Layer 4 of a small transformer language model trained on English Wikipedia (12 layers, counted from 0, width 64). Numbers have three digits each and are written without spaces.
A neuron's activation on a vector x is SiLU(gate . x) times (in . x), where the dot is the dot product.

Input weights of the MLP neurons that the questions are about. A number n stands for (n - 500) times 0.001.
n17 gate: 457431612855545600274591593436691346668432221621657362436334442409451305479531483629406655630560625638479600568334470401706459589608567478449380714531738441583200548532356554091605344783563388
n30 gate: 603442370710757563450702391364518550482359808519443536354409479383727465629808306465403743513282578317219733313401376277270752514509459628505427330560183241543417571481368519394387531670635375
n34 gate: 491464477471578505623356330256558670595482591434718428643752715609645673526555500334379236562519556608411369745670531441741601696827774620333461772542571748548358588252483870680495363534651571
n39 gate: 327559217524535574817377586670415594364424548462320477731666352431387567742505541425811531513365547555352611543302785254683544208450500393467809726627594505391478360817182467612546473302500505
n59 gate: 490630384666481431451332277495266477553667562324123717648529800681706500266235260420405462443361470582643494681416404340545649595534580614834773541726242454695429234459394622766353619664596747
n62 gate: 704500684505514490169533556471476351505142342778397658600263401335413670740540690260551505592632290510280846458294204317523426510390776642665519400176725558610155463479775557462450461742541681
n63 gate: 673714424569386609348225130722452566446207477657468774631445479424941437807675516432472395495889316764638644520147377705611626661446600495250464466372420352624416269994577511142549495426523590
n69 gate: 380478580552359509576363550352723157336439689343369589491405432670578613238279244234468725526448321753636247359440323655641571431634573863458576627463566612423374521374432509761383561514667597
n91 gate: 633404445633443519324398474685305612532396847586459569709486680509495649300631175655481250531256614440423553654447468601539094533458145655664509485196264210474693641379658418326425653549606428
n103 gate: 699311514649384519645728221441468631445592401370505278162270336551481464639528720773447631437490443486404624292737592444561727447719772614086580529385692383344282427617553719298500336500287399
n113 gate: 842394521468500591414380420286492629547470105602593402477409480737389450417583681533535317637468368333378882648401517188436536451470619452286737464482563716557353373455537563293396789622312415
n118 gate: 563654636701709461534458473438791327452309366345719582617172445480565168477662480603390571364572525727714870180328404205410685615762396406569616664575514694639396406403685424459623263848520394
n119 gate: 394489534407449496370372557407537422523571400249537304540546579614379507427604664357559437923665504598537610426576477568521476555451329276509439372332515799620548574819381488708389356724547528
n121 gate: 662656525592413602500544357510350352379785242311310571356377259582652227314752597627427692490758239505470371604602555409675532505754594505608456997453870463383708434228553972442644401596569668
n125 gate: 496594582587393813591641585872466484457551573206631753886404459235259521579657509587398580429372305466390360548554410307568564536755496456587545641344585360554449496554557500504369420468055451
n130 gate: 394694327424581504522325446235522592434570660463522712420338538276491578616869169569532340621815422615496505479526672195355637477407450405279462402514098491330409516738394593454496587209454403
n152 gate: 540495329570240581607287306880401647795550505563465505617739380500458372267755195505287402588457624294208197570466665430829211474475572772895630691391455542442441514405438379352439466862301448
n174 gate: 307385312335495528366585458690854781742522477615217544395685695662471153452220294217551548484623671500250692371670615588345335494700301269296489401632227291193830562424474784684450511178114287
n177 gate: 297458424505541390581736589417533864730714540221454571649084401519788616208534619619529642587525359773658582364677603703690611744344675519444378425632435500305454478515568683379548255225441475
n178 gate: 274592181539314612239647886736404426560318382562564362544285315356208672291458747415610451361569452717673521504433546592491466371324752241654562729557546374411554418587504427412771405349331591
n179 gate: 677403389462682634433768670261591280491561397890317381593392500246495682598567420479537638410486550447413469446751750774413547317309573581621356295546304305551625541472530519294446695430223647
n195 gate: 814513496776599696283430447437538294766640674259381457536448307292674555292277404467522366743354544418593525468674543466524670518560358619485809523500589831471681500704327613529417572600504616
n204 gate: 339725257588240313292207662427403276385435491730366627743329441720359577512475492599296584540605585512532471469484320434631548309550301290510500626662585535255697511383492517617525472591521385
n211 gate: 531660464428302373622625483531160538589673586421429415538477316785551711513495264652319435561705782478513162638491545393299562556324721491681217585811624594405605362401354712568373588358697285
n217 gate: 546357370589633692631705661737537347334354618577500287260298535341308564934533589379682771459677180616619758509558569324409614557598586580566336427495509163220541565441487515179542477515548514
n222 gate: 593496478528317379272269638452281659553334778541614606547522585236509652599396545268596388535670450163727742533662293566504405560362432667648619219748417706470378645692348337420289352627486500
n224 gate: 665673637397404726657614483540572242291347345519653532543542247320590236434481454491623309447869472345558670176403377390526364420541773644375697486514383433710585245842496414444732500665376571
n230 gate: 343779376402482453259336812645178643477632691519287766539439522402500356620388588295362406402529315293455249629726377518853510685389301425505733369433600515513356534573654568369631266524481629
n235 gate: 477241696754830754209666509441459167695445367572610421662448575373814486567297585666558369477564668407660554743684458212543495582337682718340540279765638696437514535412411554447363536594408365
n242 gate: 622203559471713743381452146358710479500540230542518505299670491377617576614528473443233319447538304753429584382299527333678664683577649565484374577308249395239433567328413709418509811442604519
n247 gate: 592548850529577304690344561727458358580495363662298382085516669598528368542511223380444547463877422505341312284588297409173213483554777648404572363545452211453590229126819167674669463209646304
n254 gate: 258571392601225559419452466438487567478473648244527572505336209287542522422359473413630391670215694263522760659487509791534543602446486395703436623973367698306724333325539406462664342386472500
n17 in: 321437341623348660348454575477543440484457428512543409316588436596537298358387440807344759616492586658641279489401476532537369619357561391679436391623633579622473212337303371357468457643798302
n30 in: 581203585535559452658568567421556438684776389210458448525433568543805863555375543624241731403399515457551417535724801661478510515643261273100314380451416570245857377725604570491586319385490451
n34 in: 577546662713325457509435468613441412534559617434324559513427476491434388262530603332645587591252868318533322456480601521484477605257557756667423446245718518712758583026557558669401637487544557
n39 in: 443686308484555686542522651534579694370428500393379450472519456527528451677543400607745466440167611527263798496272728370607728409508516516363610439496424544405504336645259436387492582257592496
n59 in: 329500291490391447404578455551103674665533807294365495655663699773471709596500419468534615551289207382523401805473721703646561735443505524866337750407509595332514350490296689644452616661747574
n62 in: 577390606536505427263616550359391365495183398928320754612373605447410778277534675198629528425765391452117745455421409361437377381471520510449514297202618616403340366429587460509704542830530765
n63 in: 432592529599336693431486459668486702841476630763577685366475318184708404462644362831439600258671273681789568341505704446610661515250676346488187412647572222659586545834495602583530452391255556
n69 in: 602555445646565659534648288383441508364677296703273504464599463401504299438392513537482317711355597640198406234340576564635464707337557522622797378619719648410504429648309607662280400396496730
n91 in: 861434685613593602287585479392496591785591477409760654333522500344459543530513273717291564436224773636513556348415294324451195359478391630374319481514526509377466557347521149333652327467472353
n103 in: 578569652496543508715725639633629400516605225551435422249517379450423641559683703635691504532539741172500429500753781312500487576451369533427402778678605733406516408444402599395338355622564470
n113 in: 681504464823654691524399405457782348688484444688762576560496558598538350551373480523517277488449695371405640530484476649541350354330691590261519453521572623585224515441435196427537559769340353
n118 in: 587555578662421194717805297288708526537468364253491495602737439505300545411640370544372803210753202596198500385557646582624695685431443668691469268377491486535496730558386615570365356490409514
n119 in: 309546484700569553490519441423445531425396367432510690507460600600623600691273384608622612750479643612594485393392418503478752548384392487590516479561763472446542555521465552475397458636370271
n121 in: 617700439405419519590554447555537209337667405315255556431481357746636229378605491768534509390530379486703260727586397266653640374943640467539213837534500470419619469490545751580391408619593793
n125 in: 500697533540417579808560578662476465611569618299187718709433402417376573460554425392385484339369155566289203619504389455793311291690492458485555413449659361373512554483461703426433419579646667
n130 in: 414410476673880510678362545580782531486509728436712586374297700668673336565447187684579389737546697700509539522537273333611393515572588656307349238584039585372551327530555470699442509187381545
n152 in: 472592269525531286584962474631495227353637686600377615544355465263548568513449458348519572648485324261695355410429395270431898519593623453330469695405691607305333556505641703566220572402466217
n174 in: 307671424608412700352358462749345448717250134484375394372490722326190401392768536348369554278780584854705612547324480622472414746576469402892452586594650564831366245682616808611526426382590474
n177 in: 187419521596479301418847677534703794773665423633386509609052398500536407483439742496442642450500217521656684448583504431480568646435575426418385337695437482607508568577717518512574643477357509
n178 in: 579449618386579472496242304566671411308481295251605201587480538754520558686396671675590538305358699563415326449621484445743546297484524584636398525533508608734311507392459620672532431588422525
n179 in: 647303505702712789305580426283604665138359358490464436345500404611734351656621416544405509576402581560595708547522294523435603524786798195434698490405346117270550427558395384644654545368317467
n195 in: 387664472560518657500509323463152203664886495373351265505667540400373620468323543454412390711360519378751325518763636575760620412391374317646725520451705669595574741520293540630366431755731603
n204 in: 371549279585515358496299700422317457564309581626343420548261471569287582555311788482304585688653692640537447461540447515475544465485277279405703412630680536380548585556475329677485530589559504
n211 in: 436444320530385399568658440527433376476591576699555444618629295593541676650666577485154317554576813496237356440542353225500534822468545561519565424463551340400465493542382567496423277652667234
n217 in: 484520679548484525373590634396528420662484599622652464286233852570529516590409492488630334472474420557728613470144274301280582475602609599384403148584424252469528466551349432338521500461640399
n222 in: 344256520609370608574307431560593523471476478419520537556446668744475460536571198718716572731231551463637372523496691565412456479775588433641594751352540526319676401120496680527421528413265509
n224 in: 386657491247471575434470533577522248474625239536608767412678454332609272466696584466559628457705477522625627463462513211574533310742238558646638681296154463693461431509513661704487406816276423
n230 in: 342679364327475385305335549379206508574673556373310780519518630336777620597469513402545590372481269452509347488779465509934449781540383540510714607446556560479534549606429495479749311495454783
n235 in: 368333541384648463440461385700621457654361394368384437749560617610641340452804395548781363531259547677460247458408396495483461631755589537635422859486540333409407766142435662440762149615528651
n242 in: 243546355420357321646594364491215197635390827679169547510732442542611656703481575532567586418688582472275468396540602398343485312561270590578455357457233436688432491569442456965306491490456713
n247 in: 300450450253195330385251658513576244527478413509370527548583318335684634763260486360702597544567692482357247593850446722695384481413621519316517725444823490565616686533361524392500415495699472
n254 in: 229545537789791757471662554681241512451415783721379660513575469492666560429429550452386564273652428607391490458453500348370483339562525475178559444683455535646472492353668350784616428574402504

Each question shows a token from some text and the vector x that enters the MLP there. A number n stands for (n - 500) times 0.0041.

"28": 456564556351434436666444709846516579393404444539449706352530476574550586418437525749503520414442647560715645634564416688623698466618722522484377485377449564687467610235395445761538611621489534
The neuron with the highest activation: n34

" Angeles": 426658455376355454606489850421257545349511473574433336492643583631450576314456383586445641555296594706519511660453520517654673493630607549387337298412490690722536600330407395411397428662492490
The neuron with the highest activation: n34

" Mary": 487723795408285526605508630519334501261505467660523472438611509515440592408382340568439604430317612546517579584367432497542625702500733618348513341484641584625548692503475467337473573633412673
Which neuron fires most, and how strongly? n130, at about 0.2

"man": 471551649398203561453628583625423522276532290543463518450573502554337751293247326535486484316391493709471569583318571474645792641546699483447431385504539622470645523287449477606450572521526589
Which three neurons fire most, strongest first? n69, n59, n130

"–": 341598364517421288509272485641455552463661345466232632455677538504595767474610445678506606394335634486538638480396593364516626422508613255482289391593392493553492736268625471380447679559287521
The neuron with the highest activation: n69

"ity": 479587478528314384609454770525368688363684353529455645558574626643422682368343579464527614447332575728620503601551461463794660724684565475387356436567454655714694613449407435387518507670465588
Which three neurons fire most, strongest first? n230, n59, n177

"6": 249563557370364475686409641798459505462519422502497523384544491618522424464449494602574624246483715560717740610646439628591766420573746476433430390399433578557622730498319521586522558686447535
The neuron with the highest activation: n91

"0": 412565282403373471571394514672325605401468388572517528557629325457368433464345382555490382380340675653511702653539351673594653538728620487333582346249499712528576579478610519650447588663565556
The neuron with the highest activation: n217

"10": 393615428278463506659440699751408684379500297397405580320508539584562609277548517584533646350475590557764652591582330796488610474569730457436402498291416547534466719266448501671511583592450516
The neuron with the highest activation: n121

"I": 561700552455202419504512708656245611425583416434533705544474441477517699531533397585562723295375647592553614385347368568649615509397632398382415380667403625382651439314495467761496389647538641
The neuron with the highest activation: n254

"ings": 468540557309329340515577828530524499445665322516478507453580656558409856420404519489550678442353657486341672587358330433570568752794587324368506356441637572689488575302447299468537489609580608
Which three neurons fire most, strongest first? n62, n63, n130

"5": 331550568331362544633454643811526571438523398530457591382536474604524427488471485599581627202462756597697707675554387663545723399534725485423410409402471610511588739441319495603553546691491516
Which neuron fires most, and how strongly? n178, at about 0.21

" of": 682584441447459468495633535839496564349461586594329518440598560569391626341585448565660380406381617669510592663699567546710643530664516496445387347373649617567741422396584463370287379538314581
The neuron with the highest activation: n125

" her": 583525547230566472431565704477481400380490456577499335262510579431399571589364342597460440325361776803484634486350681620553618668506462463357416471469379648710516517303512356435461397684498462
The neuron with the highest activation: n125

"20": 489628538341437496688504622763473854375554369438376648346519472563590693416569468679475611367470626569726636559625434725501660440579715448435404513322416601658525591321459482721519608634455498
The neuron with the highest activation: n177

" |": 573500351365305401428634511899493438404406553479353542441660499671365647406444488603457443541250571784622557558598305490536687558508603366361409486493628577563502561497440394435407470635381607
The neuron with the highest activation: n178

" un": 490530537484468546492345539507453552411608442662375479274636490335358696534785433532374462545162577504613514307374506515779741581333500394347480459458456574322530649287576406300551685533443569
The neuron with the highest activation: n91

"ant": 470544528430256548509699565709308560327704330425588627505631492573323543411455390503620747446329694767661669494341473474559540769597494428427293456556593621624429534528368524374512621544401564
Which neuron fires most, and how strongly? n17, at about 0.41

" (": 509457354347509422468502463857512552462460457438458512461518643460449643446600494534395531294314493664578518361364484523505781411495590403356601327518741658316625686378552343462359461607301615
The neuron with the highest activation: n125

" p": 423557562425561390635286631652637298526261310616409522251525506448488828275595359509457507354231713459533474401479512509605543707462475398338466270397544500669567411412376401502482555665533456
Which neuron fires most, and how strongly? n247, at about 0.37

" ==\n": 639532194346441515544488559668388387490501485592297432483440593473411342413595382614467304455301607536489592393459647585554512562596792656382468415415568771482652622404547353595425420623235620
Which neuron fires most, and how strongly? n152, at about 0.34

" Ir": 447606738326346473778553555435543575385432493438414712389647526385411376646474378545474577457211544512650543349240585523481650723583539540328555428547615652552514772415472428453431578622449631
The neuron with the highest activation: n118

" ass": 427556454410217254649379700524328539464448371544452692177620622387532454588618344702517507467416466418663424532575408395539699431652391368274531331449703594638402455423398434424452684480532420
Which neuron fires most, and how strongly? n230, at about 0.43

"uit": 396613546385252566628646454562395502197627508627574638322521407471400421378620404606548664412379593734590488556417426434761552668631600367463407438495402699636547504612471216502470627577569637
Which neuron fires most, and how strongly? n224, at about 0.36

",": 660502178182535590621508518726421480445506463457328572601565546504499516377548314606446408492413636693517656537580497471494630704608619484409471403358521672387552234506685392421451479591358677
Which neuron fires most, and how strongly? n152, at about 0.15

"15": 464545414338388542694469672847516703334478325395460502282554491550624623345507502623422582418497592533748653569583440744531595486539752569409365464260460568482565657405392468711539634620435511
Which neuron fires most, and how strongly? n62, at about 0.19

"in": 338517633554359462595621467521316476378477466536419652341683471458488841280487334527510549295534732574360563540527542589780550767648689475406500270560604597572601782325422508506551425528628602
The neuron with the highest activation: n34

" ": 218532468341522287607522547572539444509457364322318780413680581446515627525629554658289459312279674516582601577413373565468692466444629417518281393582389624596568537301429417565537667703365488
Which neuron fires most, and how strongly? n59, at about 0.23

".": 729601297421592535568480579782334358449403407404254346478565569509380612451431406565477269565347642618473472399562499488503682676511847454406497420346384679391586581440555474433499498630378642
Which neuron fires most, and how strongly? n195, at about 0.47

" was": 664558567240213464345390767591367512398544519496407659270585601527508536434519446606419352437384672772663436495498476584488590690567498565348405391343644735523542577560584375498442648615281568
The neuron with the highest activation: n230

"==": 662542314470561494603603547661303392393538462418196475370455530539364535265377531577363457552203636528675517561366458518516774378635590585344437429495661575501464479531331375466384354726384474
Which three neurons fire most, strongest first? n195, n103, n69

" States": 463595498455454407514469780654222570295432437564439490556725617579398548329393430586412642521253537693551642507364455445611787621635601556280489392405584542606601393387515378545478549498552605
The neuron with the highest activation: n59

"197": 423701333356594492541548849591527739372400418435605495474641405439614656292522344679449395345361593541641787363478412516447629305480623594475335480312584639672583541371519395609486552663445536
Which neuron fires most, and how strongly? n224, at about 0.22

" Cal": 489620661425232306594524691519514598361453466711356627375773493423466753552658472652641724565227589443674516448327617520509699687564511397293531352643455567535538583555482452545462484571475532
The neuron with the highest activation: n39

"r": 314592507360374536578536605474512619391544473577566879252807499447393672264521444569416649428244492513485504394531531732552512797581676535441544378559598489742459659394596530616463543661575578
Which neuron fires most, and how strongly? n34, at about 0.41

" a": 612491504275379370559601627581344507364427528539419435277659834516342509499545480648479461413311714754416616442554540568568544621524653431367491469436635584407423399409491374602352417690420424
Which three neurons fire most, strongest first? n103, n177, n63

" V": 445607595418457379592557583593452483401495411686539570480532398301495701432583312709441607377138667313503579655526406547428641730483596395361532420481571610525650443410401444654458532584520664
The neuron with the highest activation: n174

" U": 420610645473522467596437622434473580527554462583357433563551543482471528700593397541612659305137487496660692512252367690533727524510599489289431444475529630613602403400404406691468408538393682
Which two neurons fire most, strongest first? n39, n211

" College": 392651645338332509550452695591298626225607467636396377555597494573443572302496401542576650461299481715508568609374453517605675544603677374404341339419689632644611580397533439623469519643492624
The neuron with the highest activation: n130

"ern": 329534594454335538632556604572377644225532375621476634442603537478306664279333358736660565431382475531633593577566475518710731468691501431379492360593611564716522554424552573462372623571334496
Which neuron fires most, and how strongly? n125, at about 0.2